Layer 11 of a small transformer language model trained on English Wikipedia (21 layers, counted from 0, width 128).
A neuron's activation on a vector x is SiLU(gate . x) times (in . x), where the dot is the dot product.

Input weights of the MLP neurons that the questions are about. A number n stands for (n - 500) times 0.00074.
n19 gate: 646 415 608 400 755 533 657 474 408 546 623 739 530 504 466 374 709 554 535 538 423 418 457 496 519 470 568 370 398 588 213 504 329 256 589 602 660 433 485 425 404 559 451 194 630 359 388 317 406 460 729 530 477 434 285 300 437 407 329 804 365 507 270 471 523 363 484 363 704 295 455 471 411 569 609 616 450 571 481 391 648 621 543 493 673 507 387 621 492 245 549 538 241 581 485 485 559 515 534 478 474 515 272 459 555 629 579 577 449 197 437 526 519 352 329 410 511 360 451 586 378 635 507 485 261 678 413 363
n102 gate: 478 529 529 475 470 256 420 587 396 751 560 409 352 628 544 439 643 314 447 467 660 665 475 560 466 661 463 432 478 574 374 597 567 631 594 555 670 381 438 622 813 446 321 496 510 618 645 528 624 249 511 375 401 475 621 394 436 511 629 405 656 673 530 394 413 446 523 529 409 590 217 493 384 475 281 360 533 301 562 496 413 529 511 688 624 579 675 357 636 282 621 589 619 418 316 562 504 299 511 580 568 537 591 639 567 468 599 599 377 373 377 682 705 577 572 679 450 555 653 410 353 194 568 474 364 493 283 540
n162 gate: 640 410 402 486 561 368 493 560 216 632 364 694 455 689 390 368 554 561 649 383 637 809 510 551 340 603 539 403 444 568 554 646 612 486 513 659 580 479 380 371 464 493 757 562 173 390 532 705 507 452 521 450 560 569 617 617 462 545 496 683 520 232 195 527 376 524 438 562 493 395 462 267 561 592 465 513 611 573 437 582 564 670 500 326 651 559 525 572 411 454 426 472 552 622 566 420 486 384 589 556 358 405 423 507 455 334 645 579 422 623 538 475 559 511 510 613 744 507 690 319 601 651 711 536 648 517 521 545
n164 gate: 223 367 527 320 631 469 376 647 492 559 741 466 435 532 441 343 630 407 424 500 542 228 619 600 652 438 574 511 325 654 484 427 590 511 397 410 496 688 305 581 496 806 519 264 511 590 411 436 473 338 531 500 555 511 426 344 595 389 492 589 624 435 310 338 516 618 857 355 652 281 423 370 588 568 415 267 492 604 457 339 344 422 530 436 508 370 558 470 437 693 523 469 733 587 431 488 366 684 488 608 653 461 674 553 704 523 508 447 302 161 508 345 592 738 519 582 619 257 570 538 389 524 385 492 561 404 234 657
n196 gate: 608 524 609 363 446 592 768 407 244 649 467 386 419 799 715 500 606 402 331 541 377 556 422 694 668 639 795 524 516 583 483 557 677 259 628 303 456 524 496 555 625 376 508 488 562 191 533 627 646 508 468 434 611 751 631 397 636 645 413 716 449 452 471 448 369 320 736 649 610 546 496 281 667 512 565 607 533 706 423 488 496 631 374 397 439 310 586 671 430 545 570 521 673 587 693 196 584 567 206 248 424 676 374 476 456 364 578 362 547 555 577 659 706 730 750 619 468 508 708 548 520 379 428 454 668 508 668 476
n202 gate: 435 362 514 584 746 545 233 335 368 454 522 510 510 664 407 451 470 456 482 340 483 382 385 639 594 539 284 521 369 643 399 427 653 435 785 571 573 493 560 367 540 535 518 566 595 703 528 743 412 473 469 632 610 483 457 461 531 319 421 370 555 538 324 394 379 396 423 538 525 504 265 527 616 517 564 467 550 542 627 469 503 422 486 483 369 608 380 724 557 539 465 529 243 493 298 640 462 534 382 482 569 539 525 517 328 732 805 435 415 507 577 338 755 418 545 465 490 610 620 476 406 641 799 547 438 371 265 451
n19 in: 456 610 504 432 422 479 500 554 219 335 589 413 363 478 566 571 434 392 530 380 313 214 615 361 511 438 787 346 464 437 279 658 577 384 421 362 618 407 518 511 555 300 558 390 549 518 738 609 453 511 496 504 441 457 438 624 422 410 346 717 518 543 474 489 451 422 519 557 402 362 550 698 400 556 576 354 386 514 417 399 517 777 563 264 467 425 456 599 537 518 445 148 536 504 378 424 436 612 489 406 511 155 565 329 327 361 565 479 451 584 371 601 461 518 507 653 661 712 504 557 797 359 543 300 440 436 526 457
n102 in: 711 582 634 630 492 465 393 302 269 444 532 527 567 726 444 590 485 416 356 576 772 410 550 492 590 464 616 323 230 597 609 709 596 612 568 488 524 437 584 654 707 418 428 566 508 464 353 577 401 573 555 404 416 395 544 560 449 260 516 476 658 264 342 407 574 563 344 508 624 447 247 664 508 504 548 515 520 583 603 266 744 328 546 716 106 539 472 496 616 567 536 371 461 585 720 405 453 431 262 377 383 348 338 516 399 265 388 303 504 303 693 444 642 292 524 352 461 456 444 724 575 182 527 553 434 645 652 645
n162 in: 465 480 692 174 224 380 551 338 326 417 445 559 598 518 397 446 578 457 532 579 463 651 542 289 570 541 462 446 473 365 538 581 342 325 545 428 470 460 479 585 420 547 697 443 572 442 581 417 544 698 366 531 476 547 609 438 396 621 452 473 490 497 559 338 387 313 496 450 520 497 628 350 514 526 517 494 469 382 252 516 617 644 480 404 490 429 289 467 479 388 517 452 413 358 601 618 597 362 590 514 530 449 486 493 460 594 360 345 418 325 584 802 668 264 517 377 406 342 337 412 661 444 533 535 413 265 387 731
n164 in: 496 349 523 555 435 442 878 433 737 488 343 397 516 671 380 679 364 420 516 683 654 714 261 586 569 595 516 480 350 335 367 660 462 439 519 560 465 637 719 657 593 418 536 531 474 504 461 469 701 550 834 536 285 593 437 552 461 582 580 461 542 664 540 439 672 465 749 391 433 330 457 481 407 603 508 556 492 484 642 458 519 440 291 427 698 727 460 338 680 441 385 652 29 722 410 484 609 580 540 307 481 647 571 469 742 481 476 619 786 450 430 516 602 512 160 575 457 404 512 516 555 427 566 484 515 457 337 383
n196 in: 480 629 458 354 353 675 508 481 470 622 508 350 354 580 661 573 281 649 488 406 481 500 314 460 344 442 710 316 411 362 693 320 616 523 459 274 462 634 722 378 730 504 667 367 622 661 473 496 438 515 576 672 610 489 391 551 565 496 323 446 425 542 717 387 801 694 440 489 652 731 384 455 409 538 481 547 594 596 512 579 611 465 519 395 337 531 636 489 586 624 383 543 412 729 22 735 454 552 461 558 386 313 643 386 568 401 484 643 526 583 715 423 692 500 546 593 565 336 550 481 550 234 649 445 542 706 683 469
n202 in: 686 553 302 323 544 416 468 543 577 656 438 497 355 537 489 595 586 548 655 313 329 281 397 371 592 453 590 465 479 409 555 642 697 497 364 680 699 465 295 784 474 560 296 507 274 641 493 351 450 517 458 482 514 493 579 648 472 698 659 586 642 486 536 413 474 563 518 644 392 452 525 500 559 569 736 359 312 673 461 552 521 507 614 472 654 677 346 336 518 482 500 511 525 540 249 294 518 486 540 746 489 608 603 416 420 405 396 333 514 601 493 593 528 612 606 529 440 449 772 458 444 189 676 485 570 324 504 539

Each question shows a token from some text and the vector x that enters the MLP there. A number n stands for (n - 500) times 0.011.

" In": 458 527 428 368 517 565 576 590 314 168 553 300 474 401 355 314 202 508 615 368 537 386 385 419 535 418 434 491 544 513 648 402 328 577 599 532 434 322 699 597 640 380 642 581 593 383 397 396 390 543 522 492 645 781 526 430 435 377 322 571 499 510 570 444 514 637 445 603 342 436 443 569 369 533 522 375 299 447 412 530 466 448 591 423 525 609 448 342 595 498 364 523 397 700 611 475 554 479 543 349 386 489 420 385 451 249 536 518 416 607 552 490 371 686 468 608 361 452 599 557 428 580 640 329 404 644 526 426
Which neuron lights up most? n162

" ": 460 377 449 518 412 461 659 526 680 238 656 386 462 554 522 687 191 469 463 680 608 485 542 523 702 465 418 486 580 416 762 471 566 545 562 577 448 473 729 723 465 445 807 526 496 389 472 570 358 390 430 360 508 636 526 416 550 513 334 394 683 448 536 508 297 618 515 714 405 628 520 487 466 472 475 446 683 376 584 403 420 625 500 715 466 450 439 586 504 564 375 618 456 678 388 359 337 368 478 484 502 590 395 625 416 558 432 526 210 390 561 564 493 705 608 628 367 532 493 333 446 575 537 597 585 497 506 504
The most active neuron and its activation: n196, at about 0.21

"7": 507 496 537 449 270 398 600 602 611 421 476 371 681 346 378 428 426 405 531 616 340 422 548 561 478 293 555 539 554 520 679 449 471 708 589 444 464 349 545 623 570 395 672 504 385 397 532 441 316 742 540 327 809 649 436 568 607 336 340 591 603 533 746 673 499 611 521 777 375 593 591 453 452 464 401 440 255 440 535 591 540 502 511 647 417 566 413 622 606 569 347 522 399 471 455 605 547 617 407 501 351 588 285 622 420 494 502 422 489 375 639 486 455 603 565 501 495 400 352 365 720 481 308 512 451 600 473 589
The two highest activations, in order: n164, n202

"r": 706 523 577 454 360 516 563 548 329 239 441 276 429 524 437 291 365 511 455 415 431 611 510 598 637 480 532 411 519 425 654 257 492 851 526 476 387 510 599 711 514 477 698 553 366 496 501 476 262 523 389 392 470 660 531 411 537 521 332 502 519 331 419 548 419 654 375 718 455 589 282 536 442 554 336 453 590 522 597 413 550 445 664 398 417 656 396 385 506 470 432 502 449 617 476 525 363 623 479 463 500 373 423 545 469 515 388 384 514 622 590 664 426 710 244 591 443 403 666 610 451 632 462 457 507 442 419 404
Which neuron lights up most? n196

"on": 597 461 448 379 496 305 789 497 409 251 493 479 462 573 350 436 366 370 626 492 375 456 414 562 570 609 482 535 257 648 570 430 402 379 614 336 508 533 353 633 692 490 663 606 373 501 422 500 360 342 589 604 559 503 576 361 416 596 431 503 516 501 261 549 386 575 372 583 233 513 435 396 436 465 541 339 618 380 598 439 501 287 590 532 558 513 473 567 582 686 519 480 517 734 519 628 614 534 552 496 402 481 502 554 280 630 479 491 546 385 391 294 366 614 316 473 420 520 411 775 507 600 404 509 408 795 336 331
The most active neuron and its activation: n164, at about 1.3

"art": 382 624 373 272 391 461 525 593 370 414 662 260 522 340 402 663 483 366 545 462 317 606 280 593 633 526 449 553 480 410 582 576 347 423 396 594 473 483 532 519 731 483 544 531 433 402 459 509 428 520 579 497 678 490 582 573 570 519 450 272 516 406 507 298 411 543 316 542 649 524 625 280 414 545 860 451 398 495 445 502 532 260 479 575 633 345 400 626 535 553 567 435 606 674 606 646 722 526 573 380 436 497 321 738 554 554 527 478 568 405 365 490 319 592 493 695 547 656 602 460 584 548 345 510 590 508 376 415
The most active neuron and its activation: n102, at about 0.3

" cent": 599 464 372 512 476 527 504 633 605 505 530 686 723 573 467 557 444 369 654 424 239 385 467 567 574 476 496 679 519 443 676 500 371 548 351 552 596 507 680 471 408 444 593 421 518 478 543 457 314 488 576 435 497 755 584 630 248 431 322 375 626 462 508 549 317 548 533 773 646 328 416 278 342 422 600 496 566 535 625 555 537 420 628 638 434 514 349 648 489 637 513 657 236 649 495 514 494 421 448 350 566 559 503 648 428 519 366 417 430 500 578 672 404 558 265 652 440 451 476 322 438 484 620 512 623 633 481 590
Which neuron lights up most? n202

",": 446 406 159 428 611 495 508 567 449 267 560 448 440 402 338 621 601 373 590 398 545 338 485 653 521 485 470 672 645 367 509 440 365 592 288 406 461 458 275 681 645 511 456 492 364 507 446 448 485 425 718 337 490 595 425 614 444 463 226 581 551 640 446 631 495 703 514 670 465 588 346 395 462 516 594 321 397 359 375 466 389 399 721 592 580 623 484 529 538 557 439 435 592 697 458 549 345 515 467 386 312 487 474 478 443 457 486 442 315 668 667 452 453 604 554 350 512 445 589 403 477 729 643 590 468 564 396 409
Which neuron lights up most? n202

"e": 569 278 265 177 535 430 592 627 230 455 562 521 496 526 523 324 554 323 561 616 716 330 395 556 556 585 542 616 449 587 609 532 401 561 562 468 636 404 492 649 719 602 514 347 502 521 617 565 468 377 499 589 437 516 595 500 520 576 485 430 479 449 399 506 567 594 426 638 366 400 325 480 292 339 546 303 494 489 633 403 476 394 605 610 502 628 581 462 526 567 461 289 639 488 562 694 346 530 535 335 474 720 413 591 293 601 382 494 715 530 510 426 410 651 369 589 425 651 452 494 437 436 446 584 539 797 312 531
The most active neuron and its activation: n102, at about 5.6

"ute": 456 533 116 400 496 441 519 475 537 318 686 559 642 576 522 305 581 395 627 741 417 280 391 587 587 520 420 501 446 578 763 286 440 383 373 499 584 370 478 531 436 520 498 527 319 469 467 419 403 463 510 590 487 633 499 596 526 345 514 375 591 555 451 664 598 536 501 773 468 514 423 262 438 341 677 517 426 363 454 607 532 316 705 616 632 477 378 473 540 568 522 451 519 410 540 720 446 556 514 339 466 562 361 582 404 581 552 452 335 652 601 297 458 443 556 609 496 577 687 534 552 471 430 447 341 415 411 531
The most active neuron and its activation: n202, at about 1.5

" the": 388 426 471 506 578 512 609 552 324 298 703 503 443 460 312 537 411 403 611 636 354 434 520 551 547 513 373 600 635 564 545 415 481 542 591 440 419 519 599 705 556 347 612 570 410 415 510 510 420 337 595 460 663 742 550 531 470 444 189 597 566 369 603 514 496 476 401 684 337 633 250 512 425 569 619 231 462 423 550 496 540 571 578 649 796 435 499 223 497 530 473 486 274 627 450 508 332 712 458 434 321 502 418 508 521 463 424 556 349 672 595 428 447 578 623 413 490 528 430 522 346 449 538 613 589 536 436 477
The three highest activations, in order: n202, n196, n102

" l": 688 377 537 603 511 538 675 602 375 356 768 528 505 556 435 526 312 536 614 495 382 316 378 694 561 551 445 503 644 582 658 454 391 508 389 396 572 453 503 622 587 511 574 537 309 434 524 467 243 443 509 574 511 737 578 363 561 247 433 498 426 333 449 458 570 641 336 671 382 460 364 347 371 500 559 288 501 497 378 630 466 585 374 750 435 632 553 612 521 595 506 449 702 650 397 464 631 549 486 479 348 599 408 529 378 527 475 534 535 480 626 661 250 596 574 553 476 468 532 427 303 562 514 320 512 492 548 494
The most active neuron and its activation: n196, at about 0.67

"iss": 457 372 285 333 244 631 506 548 546 307 679 396 528 583 555 400 256 523 529 565 428 464 310 512 428 458 454 374 399 654 345 433 387 430 390 582 501 456 615 661 494 401 415 594 549 430 612 432 421 276 387 634 447 561 295 593 458 462 219 358 592 598 404 672 393 579 389 537 409 686 512 391 514 523 456 413 487 340 627 459 722 577 532 714 820 616 358 563 609 587 559 468 436 590 557 736 581 428 562 393 348 608 340 467 358 537 550 462 539 571 678 519 542 587 378 628 504 560 348 395 513 468 380 435 456 424 630 474
The two highest activations, in order: n19, n102

"ally": 518 515 270 593 539 601 542 626 553 333 624 562 476 481 540 504 443 564 652 624 337 482 189 604 661 319 585 596 619 386 472 431 400 519 438 433 593 408 493 607 402 350 591 490 512 595 520 508 478 600 583 422 560 614 592 630 585 492 540 802 545 465 539 532 518 668 464 579 519 580 241 659 478 352 433 590 327 259 453 635 402 244 517 641 575 322 262 308 696 508 340 447 435 607 446 488 380 544 368 290 449 437 482 497 337 505 568 520 438 675 744 538 470 593 499 723 512 504 340 503 574 569 581 494 520 458 482 430
The most active neuron and its activation: n162, at about 0.53

"ical": 534 458 308 359 540 686 551 628 521 208 608 487 547 449 453 639 469 441 455 650 418 278 345 433 709 529 457 531 565 347 615 483 418 607 549 434 517 568 473 501 443 454 570 484 426 640 249 474 372 734 534 374 665 595 395 525 405 529 319 590 596 576 578 534 506 485 424 696 545 547 312 508 385 465 503 175 425 360 338 739 630 494 707 572 532 422 574 394 568 431 382 336 312 527 405 449 457 620 462 369 382 518 509 447 523 731 593 524 400 660 538 592 573 439 549 453 300 497 474 380 530 519 539 661 487 561 425 517
The most active neuron and its activation: n202, at about 1.1

" D": 617 395 467 307 521 412 707 637 253 380 522 497 475 513 316 518 263 521 632 547 623 468 479 552 623 504 488 575 456 571 719 538 461 552 387 431 522 607 477 644 576 445 608 601 376 480 489 419 341 470 581 564 472 671 570 372 440 502 505 562 681 429 475 539 240 486 375 803 522 532 377 346 343 496 457 176 557 457 416 476 349 605 467 688 492 516 399 481 436 531 504 421 369 688 488 503 560 387 430 441 393 467 478 567 340 436 400 396 555 481 655 651 397 680 262 561 567 572 427 271 316 467 444 466 358 670 486 615
Which neuron lights up most? n162

" cl": 557 455 367 627 373 490 580 568 434 377 564 475 439 485 452 484 522 469 675 465 474 384 399 591 561 456 278 448 614 475 640 542 558 486 364 524 689 446 549 594 481 495 694 442 442 297 551 523 357 341 379 579 422 691 520 391 414 345 356 441 469 491 346 482 381 726 424 891 536 502 136 399 399 545 508 396 646 432 428 517 416 596 477 779 417 671 578 554 526 581 385 489 474 600 407 595 734 498 442 411 496 677 543 461 495 588 394 434 543 453 799 750 457 544 274 662 590 451 556 452 429 462 550 482 551 416 497 547
The most active neuron and its activation: n202, at about 1.1

"5": 427 364 548 416 301 474 520 676 467 525 610 379 481 279 573 425 273 469 656 620 326 251 376 526 478 394 478 469 684 614 623 425 420 620 478 455 458 368 579 624 785 494 456 498 342 387 486 381 348 535 471 230 648 635 526 508 508 437 342 550 576 524 514 553 482 570 347 709 321 557 665 394 546 389 688 319 291 529 511 517 534 456 577 623 418 689 455 532 445 547 318 608 489 463 443 587 558 635 506 548 330 465 450 611 462 514 258 473 607 429 699 425 476 585 407 492 246 587 431 360 426 708 509 556 429 599 429 502
The two highest activations, in order: n164, n102

".": 409 446 341 616 507 651 599 627 511 391 603 569 420 454 359 441 554 495 636 528 579 338 548 623 547 412 445 511 694 496 574 564 373 544 585 367 403 458 668 629 688 487 593 604 349 471 366 540 464 489 514 441 692 668 467 403 312 406 419 693 708 601 440 459 547 730 511 482 444 614 457 437 468 537 711 406 247 465 453 382 631 599 344 631 678 432 495 447 565 536 310 404 542 610 433 383 347 442 440 499 613 485 330 617 410 437 324 484 354 803 667 413 355 659 429 598 418 613 532 529 347 543 533 573 422 475 462 457
Which neuron lights up most? n196

"ased": 614 531 385 404 341 308 514 539 562 382 435 585 575 401 475 555 584 537 502 693 380 380 449 566 593 559 240 484 513 341 578 448 227 503 464 443 319 238 430 482 541 615 642 466 522 525 456 381 314 531 668 427 748 594 504 663 380 350 507 541 555 589 583 574 368 473 555 480 453 533 406 269 172 456 755 511 499 331 315 597 560 448 482 490 548 443 392 445 520 483 592 466 273 632 398 537 533 498 444 459 388 583 387 430 472 537 533 452 440 625 729 494 380 625 689 612 391 576 535 379 355 653 480 597 369 627 478 358
The most active neuron and its activation: n102, at about 0.58

" two": 562 467 383 475 583 537 488 763 436 348 726 554 493 428 473 503 454 407 479 624 334 440 515 621 553 386 268 600 642 653 617 514 541 641 521 357 360 316 529 697 710 410 604 429 365 371 449 330 343 487 312 490 680 666 651 688 581 401 471 598 449 429 417 638 514 559 281 637 419 611 531 510 486 536 471 394 510 533 489 557 483 510 334 752 618 534 446 515 491 390 325 373 349 542 454 602 332 531 350 288 335 377 473 458 330 648 372 573 420 531 616 376 376 564 432 473 514 424 561 494 335 584 622 433 499 488 436 452
Which neuron lights up most? n164

"ound": 685 517 299 593 383 676 349 511 467 349 569 390 530 490 497 488 359 445 609 449 410 398 355 441 682 281 254 548 642 476 598 381 398 556 424 438 547 280 525 424 524 443 660 469 450 259 585 483 237 297 512 643 555 730 492 711 602 358 403 575 553 524 544 566 484 383 328 652 489 632 395 609 519 598 427 340 592 310 440 493 351 448 458 410 450 393 434 494 576 508 489 414 422 478 588 550 648 606 533 317 600 526 567 548 417 436 620 503 300 424 634 551 395 711 433 619 378 733 353 481 469 766 562 568 572 416 491 527
The most active neuron and its activation: n164, at about 0.71

"n": 659 460 452 345 557 520 585 528 413 356 512 179 511 637 521 271 245 452 516 437 325 430 459 513 531 475 557 754 581 725 406 475 445 605 621 454 380 421 753 680 705 435 362 501 484 547 320 501 466 443 387 432 576 653 638 300 406 405 388 586 545 346 568 462 405 551 502 674 349 563 306 502 359 396 646 293 412 319 584 471 571 494 622 621 489 594 284 387 532 569 464 504 394 617 339 684 540 523 493 410 426 569 466 609 490 542 534 472 385 468 590 468 373 600 388 573 387 309 422 682 366 522 562 359 385 620 445 393
The most active neuron and its activation: n102, at about 1.9